Layer 4 of a small transformer language model trained on English Wikipedia (9 layers, counted from 0, width 96).
A neuron's activation on a vector x is GELU(weights . x + bias), where the dot is the dot product.
The model reads these tokens: " cont" "in" "u" "ed" " to" " c" "o" "-" "own"

The vector x that enters this layer's MLP at each token. A number n stands for (n - 128) times 0.042.
0 " cont": 122, 71, 95, 132, 80, 127, 139, 101, 118, 109, 189, 59, 137, 70, 106, 110, 113, 143, 138, 143, 161, 153, 128, 145, 195, 152, 161, 142, 136, 191, 190, 180, 189, 151, 114, 160, 94, 123, 132, 139, 167, 131, 118, 166, 145, 69, 160, 105, 67, 62, 175, 116, 106, 165, 133, 163, 90, 78, 143, 95, 140, 101, 106, 117, 115, 92, 150, 123, 130, 198, 140, 116, 84, 82, 133, 134, 61, 185, 149, 109, 159, 181, 170, 128, 98, 138, 109, 158, 160, 138, 140, 123, 102, 163, 130, 45
1 "in": 139, 87, 65, 170, 64, 108, 100, 112, 140, 95, 152, 74, 136, 90, 104, 94, 86, 132, 163, 145, 117, 139, 141, 122, 124, 120, 169, 177, 178, 158, 171, 135, 214, 128, 106, 128, 121, 117, 141, 113, 149, 139, 164, 191, 85, 107, 140, 159, 59, 135, 154, 34, 120, 172, 134, 189, 86, 163, 160, 135, 162, 67, 146, 96, 147, 74, 140, 112, 102, 143, 86, 159, 89, 91, 124, 135, 60, 174, 135, 126, 209, 159, 185, 74, 114, 137, 131, 167, 109, 166, 110, 139, 119, 170, 149, 117
2 "u": 113, 98, 73, 140, 56, 147, 106, 106, 102, 121, 155, 94, 128, 98, 108, 105, 94, 167, 156, 113, 166, 146, 114, 142, 119, 145, 177, 168, 226, 177, 164, 166, 192, 130, 120, 129, 138, 162, 117, 153, 141, 117, 174, 201, 88, 114, 138, 147, 8, 103, 118, 48, 100, 108, 125, 160, 104, 113, 158, 155, 167, 68, 107, 128, 150, 84, 116, 166, 127, 173, 122, 162, 52, 131, 142, 128, 108, 166, 126, 146, 179, 151, 164, 59, 113, 151, 141, 141, 106, 149, 60, 117, 112, 182, 111, 105
3 "ed": 117, 60, 118, 131, 68, 123, 131, 61, 128, 121, 167, 106, 154, 104, 89, 128, 99, 114, 110, 111, 142, 122, 112, 163, 109, 126, 189, 143, 162, 143, 188, 161, 211, 151, 101, 144, 100, 123, 130, 165, 150, 133, 163, 202, 157, 111, 159, 129, 59, 74, 93, 77, 139, 128, 134, 189, 118, 115, 127, 172, 144, 105, 135, 136, 139, 61, 99, 154, 150, 143, 83, 174, 94, 117, 118, 156, 47, 167, 150, 120, 184, 118, 105, 88, 105, 191, 149, 191, 79, 151, 100, 138, 135, 180, 107, 91
4 " to": 105, 54, 77, 136, 67, 132, 189, 125, 116, 134, 173, 87, 106, 126, 128, 96, 90, 152, 123, 78, 132, 153, 116, 150, 123, 147, 201, 131, 103, 181, 183, 174, 217, 134, 114, 170, 68, 135, 125, 104, 181, 141, 170, 179, 160, 96, 166, 94, 96, 105, 138, 87, 111, 165, 141, 147, 112, 129, 166, 164, 150, 78, 110, 143, 154, 97, 146, 131, 139, 177, 86, 132, 63, 133, 146, 150, 60, 153, 116, 105, 174, 163, 134, 82, 86, 148, 146, 142, 111, 121, 91, 109, 110, 182, 74, 103
5 " c": 120, 67, 105, 119, 80, 134, 168, 149, 112, 81, 177, 77, 138, 93, 117, 105, 107, 130, 153, 141, 97, 186, 141, 164, 140, 141, 191, 144, 135, 163, 131, 179, 184, 67, 140, 188, 104, 132, 126, 138, 206, 115, 165, 154, 113, 86, 171, 121, 55, 112, 138, 107, 97, 173, 131, 154, 61, 158, 153, 96, 174, 61, 171, 144, 160, 70, 101, 117, 187, 147, 96, 168, 82, 89, 109, 131, 46, 126, 124, 131, 155, 175, 130, 121, 106, 152, 134, 131, 146, 153, 148, 118, 94, 160, 114, 65
6 "o": 133, 53, 89, 101, 130, 126, 113, 101, 108, 91, 214, 89, 148, 118, 113, 114, 93, 160, 155, 136, 79, 127, 138, 139, 95, 161, 196, 159, 171, 144, 135, 132, 170, 116, 169, 185, 87, 131, 110, 141, 181, 104, 163, 163, 124, 106, 172, 170, 35, 69, 136, 90, 68, 132, 144, 170, 65, 139, 147, 84, 184, 46, 96, 147, 180, 109, 106, 120, 129, 146, 82, 136, 106, 144, 154, 158, 88, 126, 140, 122, 191, 178, 167, 108, 146, 163, 170, 101, 135, 146, 109, 119, 98, 179, 128, 71
7 "-": 132, 82, 46, 112, 102, 158, 141, 95, 112, 96, 139, 76, 167, 98, 97, 123, 88, 141, 147, 165, 115, 148, 112, 172, 118, 120, 186, 184, 122, 197, 165, 180, 173, 122, 123, 188, 97, 132, 121, 147, 212, 124, 149, 175, 125, 83, 183, 141, 38, 88, 87, 81, 132, 156, 111, 150, 134, 119, 142, 96, 152, 88, 139, 143, 177, 90, 140, 152, 109, 156, 76, 169, 109, 119, 116, 149, 70, 133, 130, 109, 157, 193, 109, 106, 148, 156, 129, 93, 126, 158, 90, 139, 96, 178, 118, 71
8 "own": 123, 42, 72, 172, 91, 130, 158, 81, 118, 112, 174, 104, 137, 86, 77, 115, 97, 108, 110, 88, 107, 111, 142, 180, 109, 116, 174, 145, 148, 136, 156, 165, 165, 148, 109, 157, 97, 171, 128, 121, 211, 140, 135, 165, 159, 129, 190, 165, 78, 85, 127, 71, 136, 153, 128, 133, 105, 166, 141, 173, 175, 79, 144, 137, 157, 58, 113, 105, 87, 123, 73, 137, 115, 153, 119, 105, 63, 171, 156, 123, 191, 146, 120, 82, 165, 173, 103, 155, 133, 168, 142, 145, 109, 177, 135, 81

Each question shows the input weights of one neuron of the MLP. A number n stands for (n - 128) times 0.0029.

n222 (bias -0.026): 101, 149, 80, 106, 147, 144, 144, 113, 208, 109, 141, 153, 71, 113, 97, 143, 178, 127, 141, 131, 175, 137, 115, 154, 142, 90, 75, 70, 134, 128, 124, 120, 187, 168, 117, 135, 134, 142, 139, 135, 138, 146, 111, 97, 157, 111, 171, 167, 178, 181, 134, 83, 96, 148, 156, 135, 82, 130, 149, 100, 131, 121, 107, 114, 140, 110, 151, 115, 128, 120, 86, 130, 132, 133, 147, 141, 146, 105, 63, 180, 152, 136, 135, 41, 103, 122, 163, 125, 130, 90, 139, 144, 151, 93, 86, 143
Its three highest activations, in order, are on tokens 4 " to", 1 "in", 8 "own"

n241 (bias -0.029): 133, 123, 168, 86, 132, 102, 132, 124, 153, 131, 151, 184, 122, 93, 139, 124, 105, 96, 110, 97, 126, 119, 127, 160, 137, 137, 131, 134, 114, 127, 188, 115, 76, 134, 108, 111, 138, 106, 130, 111, 126, 133, 100, 138, 125, 168, 88, 128, 155, 145, 115, 110, 108, 138, 104, 143, 75, 141, 129, 103, 150, 146, 123, 149, 92, 124, 122, 139, 143, 183, 122, 136, 141, 151, 117, 157, 112, 121, 158, 164, 90, 130, 183, 114, 102, 191, 114, 92, 122, 175, 103, 133, 135, 157, 124, 102
On which two tokens does it fire most, strongest first? 3 "ed", 0 " cont"

n88 (bias -0.089): 138, 180, 106, 106, 132, 116, 164, 142, 137, 151, 160, 149, 128, 133, 131, 117, 121, 104, 192, 108, 128, 140, 100, 132, 125, 159, 151, 115, 91, 90, 142, 138, 121, 87, 94, 130, 151, 97, 106, 183, 116, 99, 122, 98, 134, 148, 126, 98, 107, 132, 144, 91, 138, 140, 134, 136, 75, 142, 100, 68, 111, 107, 59, 98, 89, 127, 130, 171, 142, 106, 98, 149, 94, 187, 115, 126, 136, 162, 118, 149, 139, 101, 99, 156, 89, 137, 173, 104, 101, 109, 110, 116, 134, 122, 156, 105
Its three highest activations, in order, are on tokens 6 "o", 5 " c", 2 "u"

n221 (bias -0.095): 122, 135, 90, 118, 173, 106, 133, 112, 119, 108, 170, 154, 130, 78, 165, 119, 88, 127, 114, 116, 108, 126, 89, 140, 167, 135, 132, 99, 135, 104, 75, 144, 145, 159, 58, 146, 160, 114, 149, 139, 122, 129, 133, 140, 119, 177, 165, 108, 96, 120, 112, 164, 78, 84, 132, 87, 135, 160, 117, 190, 128, 109, 134, 189, 128, 145, 133, 122, 135, 127, 143, 108, 171, 131, 130, 80, 137, 107, 105, 128, 118, 153, 120, 137, 168, 150, 94, 85, 138, 99, 165, 113, 154, 165, 178, 161
Which token does this neuron like most? 8 "own"

n96 (bias -0.092): 120, 88, 175, 81, 118, 144, 158, 151, 114, 160, 112, 150, 125, 134, 114, 98, 126, 132, 184, 150, 109, 115, 147, 139, 152, 152, 104, 96, 131, 129, 90, 125, 79, 172, 98, 157, 92, 83, 172, 142, 130, 147, 193, 117, 104, 174, 113, 98, 179, 124, 172, 120, 119, 168, 104, 161, 112, 117, 119, 105, 165, 109, 77, 131, 139, 128, 128, 113, 156, 100, 112, 174, 113, 89, 132, 96, 110, 119, 148, 131, 124, 130, 126, 63, 118, 121, 137, 83, 171, 95, 148, 131, 71, 87, 161, 126
On which two tokens does it fire most, strongest first? 5 " c", 6 "o"

n115 (bias -0.041): 166, 138, 143, 129, 141, 144, 140, 122, 81, 143, 118, 151, 124, 154, 134, 151, 104, 143, 109, 155, 176, 170, 140, 95, 97, 132, 133, 77, 97, 172, 121, 157, 162, 126, 125, 121, 150, 133, 102, 132, 115, 125, 170, 147, 112, 130, 83, 107, 102, 168, 112, 148, 85, 98, 148, 99, 101, 175, 130, 104, 105, 116, 151, 142, 117, 132, 113, 141, 120, 95, 171, 150, 109, 131, 134, 143, 140, 135, 165, 127, 115, 89, 115, 116, 83, 160, 119, 133, 130, 151, 92, 132, 131, 135, 131, 156
On which token does it fire most, and how strongly? 2 "u", at about 0.59

n148 (bias -0.096): 157, 114, 84, 207, 112, 91, 144, 94, 146, 124, 129, 134, 108, 121, 154, 165, 151, 106, 145, 124, 70, 115, 129, 155, 178, 147, 58, 103, 141, 194, 64, 98, 90, 114, 136, 103, 158, 143, 176, 110, 124, 134, 181, 109, 129, 149, 104, 134, 129, 103, 107, 164, 128, 119, 112, 149, 123, 105, 174, 175, 189, 111, 72, 108, 134, 115, 120, 116, 101, 155, 150, 139, 148, 93, 120, 91, 145, 144, 111, 149, 125, 149, 128, 120, 117, 167, 100, 115, 127, 91, 108, 133, 147, 121, 147, 136
On which two tokens does it fire most, strongest first? 8 "own", 2 "u"

n329 (bias -0.095): 140, 126, 100, 133, 112, 125, 151, 137, 69, 95, 152, 79, 126, 109, 91, 111, 167, 122, 156, 109, 115, 89, 123, 164, 182, 119, 79, 102, 114, 130, 147, 81, 174, 103, 146, 118, 132, 86, 142, 155, 149, 120, 105, 91, 112, 124, 165, 177, 159, 187, 101, 152, 150, 120, 116, 154, 118, 126, 158, 152, 125, 138, 147, 153, 100, 98, 80, 142, 133, 112, 97, 111, 126, 121, 99, 160, 117, 116, 101, 145, 148, 131, 118, 121, 123, 87, 133, 131, 147, 127, 137, 149, 121, 117, 148, 108
Which token does this neuron like most? 5 " c"

n300 (bias -0.084): 96, 144, 119, 99, 93, 146, 131, 164, 139, 149, 210, 165, 119, 130, 169, 113, 125, 102, 156, 130, 102, 168, 118, 82, 159, 173, 87, 110, 123, 120, 142, 118, 143, 125, 110, 114, 114, 138, 130, 126, 194, 112, 123, 128, 134, 108, 111, 114, 162, 148, 153, 123, 139, 165, 125, 92, 143, 88, 140, 101, 142, 125, 135, 154, 127, 90, 112, 141, 117, 134, 122, 113, 169, 102, 146, 150, 142, 121, 137, 172, 154, 129, 122, 87, 107, 106, 130, 106, 116, 103, 64, 94, 166, 89, 135, 180
Which token does this neuron like most? 4 " to"

n284 (bias -0.096): 154, 197, 118, 162, 151, 91, 138, 135, 86, 135, 135, 138, 108, 137, 129, 166, 118, 81, 105, 175, 105, 93, 91, 162, 143, 162, 110, 150, 143, 135, 92, 91, 127, 164, 79, 88, 128, 93, 147, 108, 149, 122, 112, 165, 149, 129, 126, 132, 144, 99, 113, 125, 119, 122, 95, 162, 126, 189, 114, 73, 138, 107, 122, 96, 163, 112, 138, 88, 60, 108, 110, 164, 149, 94, 121, 152, 137, 136, 145, 126, 117, 133, 159, 113, 158, 81, 94, 122, 116, 143, 124, 115, 149, 107, 146, 145
On which token does it fire most, and how strongly? 1 "in", at about 0.73

n25 (bias -0.049): 93, 133, 129, 154, 131, 119, 124, 135, 136, 118, 79, 145, 141, 121, 103, 103, 142, 127, 128, 86, 137, 99, 115, 106, 170, 103, 100, 97, 107, 127, 131, 113, 77, 132, 117, 90, 118, 124, 79, 121, 114, 119, 134, 150, 99, 129, 131, 110, 118, 72, 139, 115, 129, 101, 172, 121, 134, 134, 156, 150, 144, 162, 142, 138, 106, 104, 115, 126, 159, 126, 132, 103, 147, 126, 172, 124, 69, 116, 130, 91, 149, 90, 81, 127, 168, 134, 161, 144, 101, 143, 136, 147, 141, 109, 138, 129
On which two tokens does it fire most, strongest first? 3 "ed", 8 "own"

n252 (bias -0.046): 135, 140, 69, 113, 161, 135, 157, 140, 113, 122, 172, 84, 87, 137, 92, 159, 121, 158, 165, 89, 151, 130, 121, 135, 89, 109, 110, 115, 107, 146, 185, 125, 113, 112, 86, 120, 121, 165, 138, 128, 83, 147, 125, 152, 141, 116, 118, 95, 139, 177, 128, 103, 110, 125, 165, 115, 140, 177, 131, 133, 177, 184, 160, 90, 156, 146, 154, 138, 125, 84, 124, 143, 146, 130, 144, 127, 160, 156, 135, 116, 99, 164, 71, 128, 137, 148, 116, 66, 109, 161, 138, 158, 183, 146, 98, 112
Its three highest activations, in order, are on tokens 7 "-", 4 " to", 8 "own"

n27 (bias -0.016): 124, 78, 111, 110, 164, 113, 121, 102, 108, 126, 96, 91, 152, 144, 98, 123, 161, 98, 129, 100, 157, 161, 148, 96, 106, 101, 85, 94, 132, 79, 78, 122, 138, 154, 119, 142, 117, 150, 128, 184, 99, 80, 102, 94, 165, 170, 171, 89, 112, 134, 149, 113, 139, 132, 118, 180, 91, 144, 107, 121, 92, 158, 139, 165, 169, 150, 126, 158, 150, 148, 146, 139, 162, 118, 147, 92, 148, 172, 148, 136, 162, 114, 124, 144, 88, 76, 156, 127, 102, 162, 130, 121, 112, 112, 77, 90
Which token does this neuron like most? 3 "ed"

n210 (bias -0.031): 104, 109, 107, 111, 62, 150, 192, 181, 105, 170, 135, 132, 152, 138, 95, 126, 183, 175, 121, 140, 150, 164, 106, 91, 108, 135, 104, 170, 162, 115, 122, 137, 97, 145, 119, 144, 147, 133, 159, 127, 100, 151, 120, 94, 116, 142, 169, 142, 125, 163, 150, 151, 63, 80, 119, 158, 152, 174, 91, 97, 126, 151, 94, 125, 147, 170, 159, 111, 118, 102, 132, 131, 129, 108, 131, 158, 150, 143, 134, 75, 142, 114, 126, 101, 146, 148, 106, 101, 147, 131, 61, 133, 123, 121, 110, 91
Which token does this neuron like most? 2 "u"

n249 (bias -0.122): 143, 138, 139, 111, 138, 131, 150, 155, 128, 129, 147, 124, 139, 125, 101, 111, 115, 175, 156, 131, 150, 120, 115, 63, 128, 111, 120, 139, 89, 156, 126, 172, 130, 128, 84, 144, 82, 116, 162, 154, 130, 89, 142, 120, 125, 104, 100, 113, 116, 152, 123, 148, 132, 173, 113, 143, 90, 152, 183, 116, 109, 115, 139, 118, 122, 106, 109, 139, 142, 86, 120, 132, 180, 127, 91, 84, 159, 133, 151, 109, 102, 107, 103, 167, 141, 89, 131, 150, 203, 123, 147, 129, 120, 68, 116, 91
On which two tokens does it fire most, strongest first? 5 " c", 0 " cont"

n272 (bias -0.111): 104, 143, 171, 158, 109, 132, 122, 104, 152, 115, 106, 111, 112, 128, 142, 125, 130, 114, 95, 57, 153, 122, 125, 125, 120, 143, 145, 123, 120, 88, 125, 138, 137, 156, 98, 139, 131, 105, 134, 169, 138, 141, 135, 145, 120, 114, 116, 150, 178, 156, 134, 184, 81, 141, 104, 179, 98, 87, 146, 86, 73, 98, 69, 124, 121, 102, 117, 126, 69, 131, 85, 130, 184, 128, 131, 113, 93, 129, 122, 89, 113, 183, 117, 156, 100, 126, 79, 67, 141, 104, 169, 120, 127, 91, 131, 148
Which token does this neuron like most? 0 " cont"

n349 (bias -0.107): 133, 102, 129, 87, 91, 128, 100, 161, 119, 147, 124, 125, 148, 98, 137, 142, 133, 104, 130, 146, 133, 120, 138, 113, 112, 100, 88, 163, 84, 163, 101, 154, 143, 100, 99, 117, 137, 141, 137, 174, 96, 127, 128, 120, 163, 69, 156, 128, 149, 134, 96, 137, 93, 112, 109, 166, 127, 92, 119, 128, 96, 115, 119, 167, 131, 113, 146, 123, 160, 167, 111, 141, 153, 148, 64, 113, 124, 118, 95, 100, 78, 139, 123, 145, 145, 118, 164, 145, 125, 147, 172, 139, 103, 136, 80, 131
Its three highest activations, in order, are on tokens 7 "-", 5 " c", 0 " cont"

n86 (bias -0.104): 159, 137, 111, 112, 86, 98, 162, 141, 144, 157, 149, 165, 120, 136, 125, 116, 118, 139, 178, 145, 129, 131, 131, 131, 164, 169, 132, 132, 151, 173, 118, 149, 73, 136, 118, 168, 104, 133, 115, 132, 97, 136, 65, 182, 141, 142, 93, 141, 158, 125, 147, 105, 110, 115, 114, 133, 165, 107, 195, 125, 140, 150, 158, 75, 131, 77, 166, 140, 101, 131, 140, 85, 155, 73, 145, 188, 124, 153, 112, 151, 135, 83, 132, 115, 79, 122, 154, 147, 98, 154, 136, 127, 94, 53, 105, 172
Which token does this neuron like most? 0 " cont"

n322 (bias -0.102): 104, 158, 111, 102, 175, 54, 124, 140, 93, 80, 141, 78, 88, 89, 79, 103, 111, 148, 141, 145, 137, 110, 102, 107, 208, 169, 85, 189, 118, 132, 160, 96, 120, 116, 114, 123, 134, 98, 103, 117, 136, 157, 111, 96, 121, 133, 163, 143, 151, 89, 157, 141, 146, 122, 108, 86, 134, 65, 160, 136, 126, 137, 145, 147, 121, 143, 165, 183, 153, 153, 134, 123, 119, 137, 169, 110, 133, 118, 165, 133, 112, 134, 136, 73, 32, 86, 136, 101, 152, 112, 154, 106, 107, 136, 125, 79
Which token does this neuron like most? 0 " cont"

n298 (bias -0.113): 125, 117, 129, 142, 91, 114, 95, 139, 157, 84, 103, 96, 130, 86, 127, 121, 95, 121, 154, 120, 128, 157, 141, 100, 196, 122, 102, 67, 166, 163, 86, 174, 98, 84, 88, 162, 130, 150, 140, 116, 51, 143, 112, 110, 153, 125, 182, 125, 136, 148, 153, 145, 125, 111, 156, 139, 92, 115, 107, 147, 108, 130, 110, 165, 144, 146, 149, 115, 133, 77, 133, 164, 100, 118, 131, 103, 151, 139, 113, 69, 102, 158, 110, 107, 145, 103, 79, 124, 85, 148, 170, 132, 148, 124, 101, 133
Which token does this neuron like most? 0 " cont"

n363 (bias -0.056): 179, 119, 141, 135, 148, 164, 157, 127, 120, 144, 120, 133, 126, 103, 111, 114, 139, 125, 93, 134, 174, 175, 86, 129, 198, 134, 79, 98, 153, 84, 113, 182, 133, 114, 148, 187, 139, 114, 141, 110, 133, 157, 119, 113, 158, 139, 157, 134, 160, 97, 134, 146, 107, 135, 96, 94, 132, 101, 131, 86, 176, 174, 126, 114, 84, 104, 118, 122, 130, 141, 119, 165, 170, 99, 171, 128, 139, 119, 115, 134, 115, 106, 181, 157, 128, 130, 124, 119, 137, 120, 140, 159, 115, 129, 107, 94
Which token does this neuron like most? 0 " cont"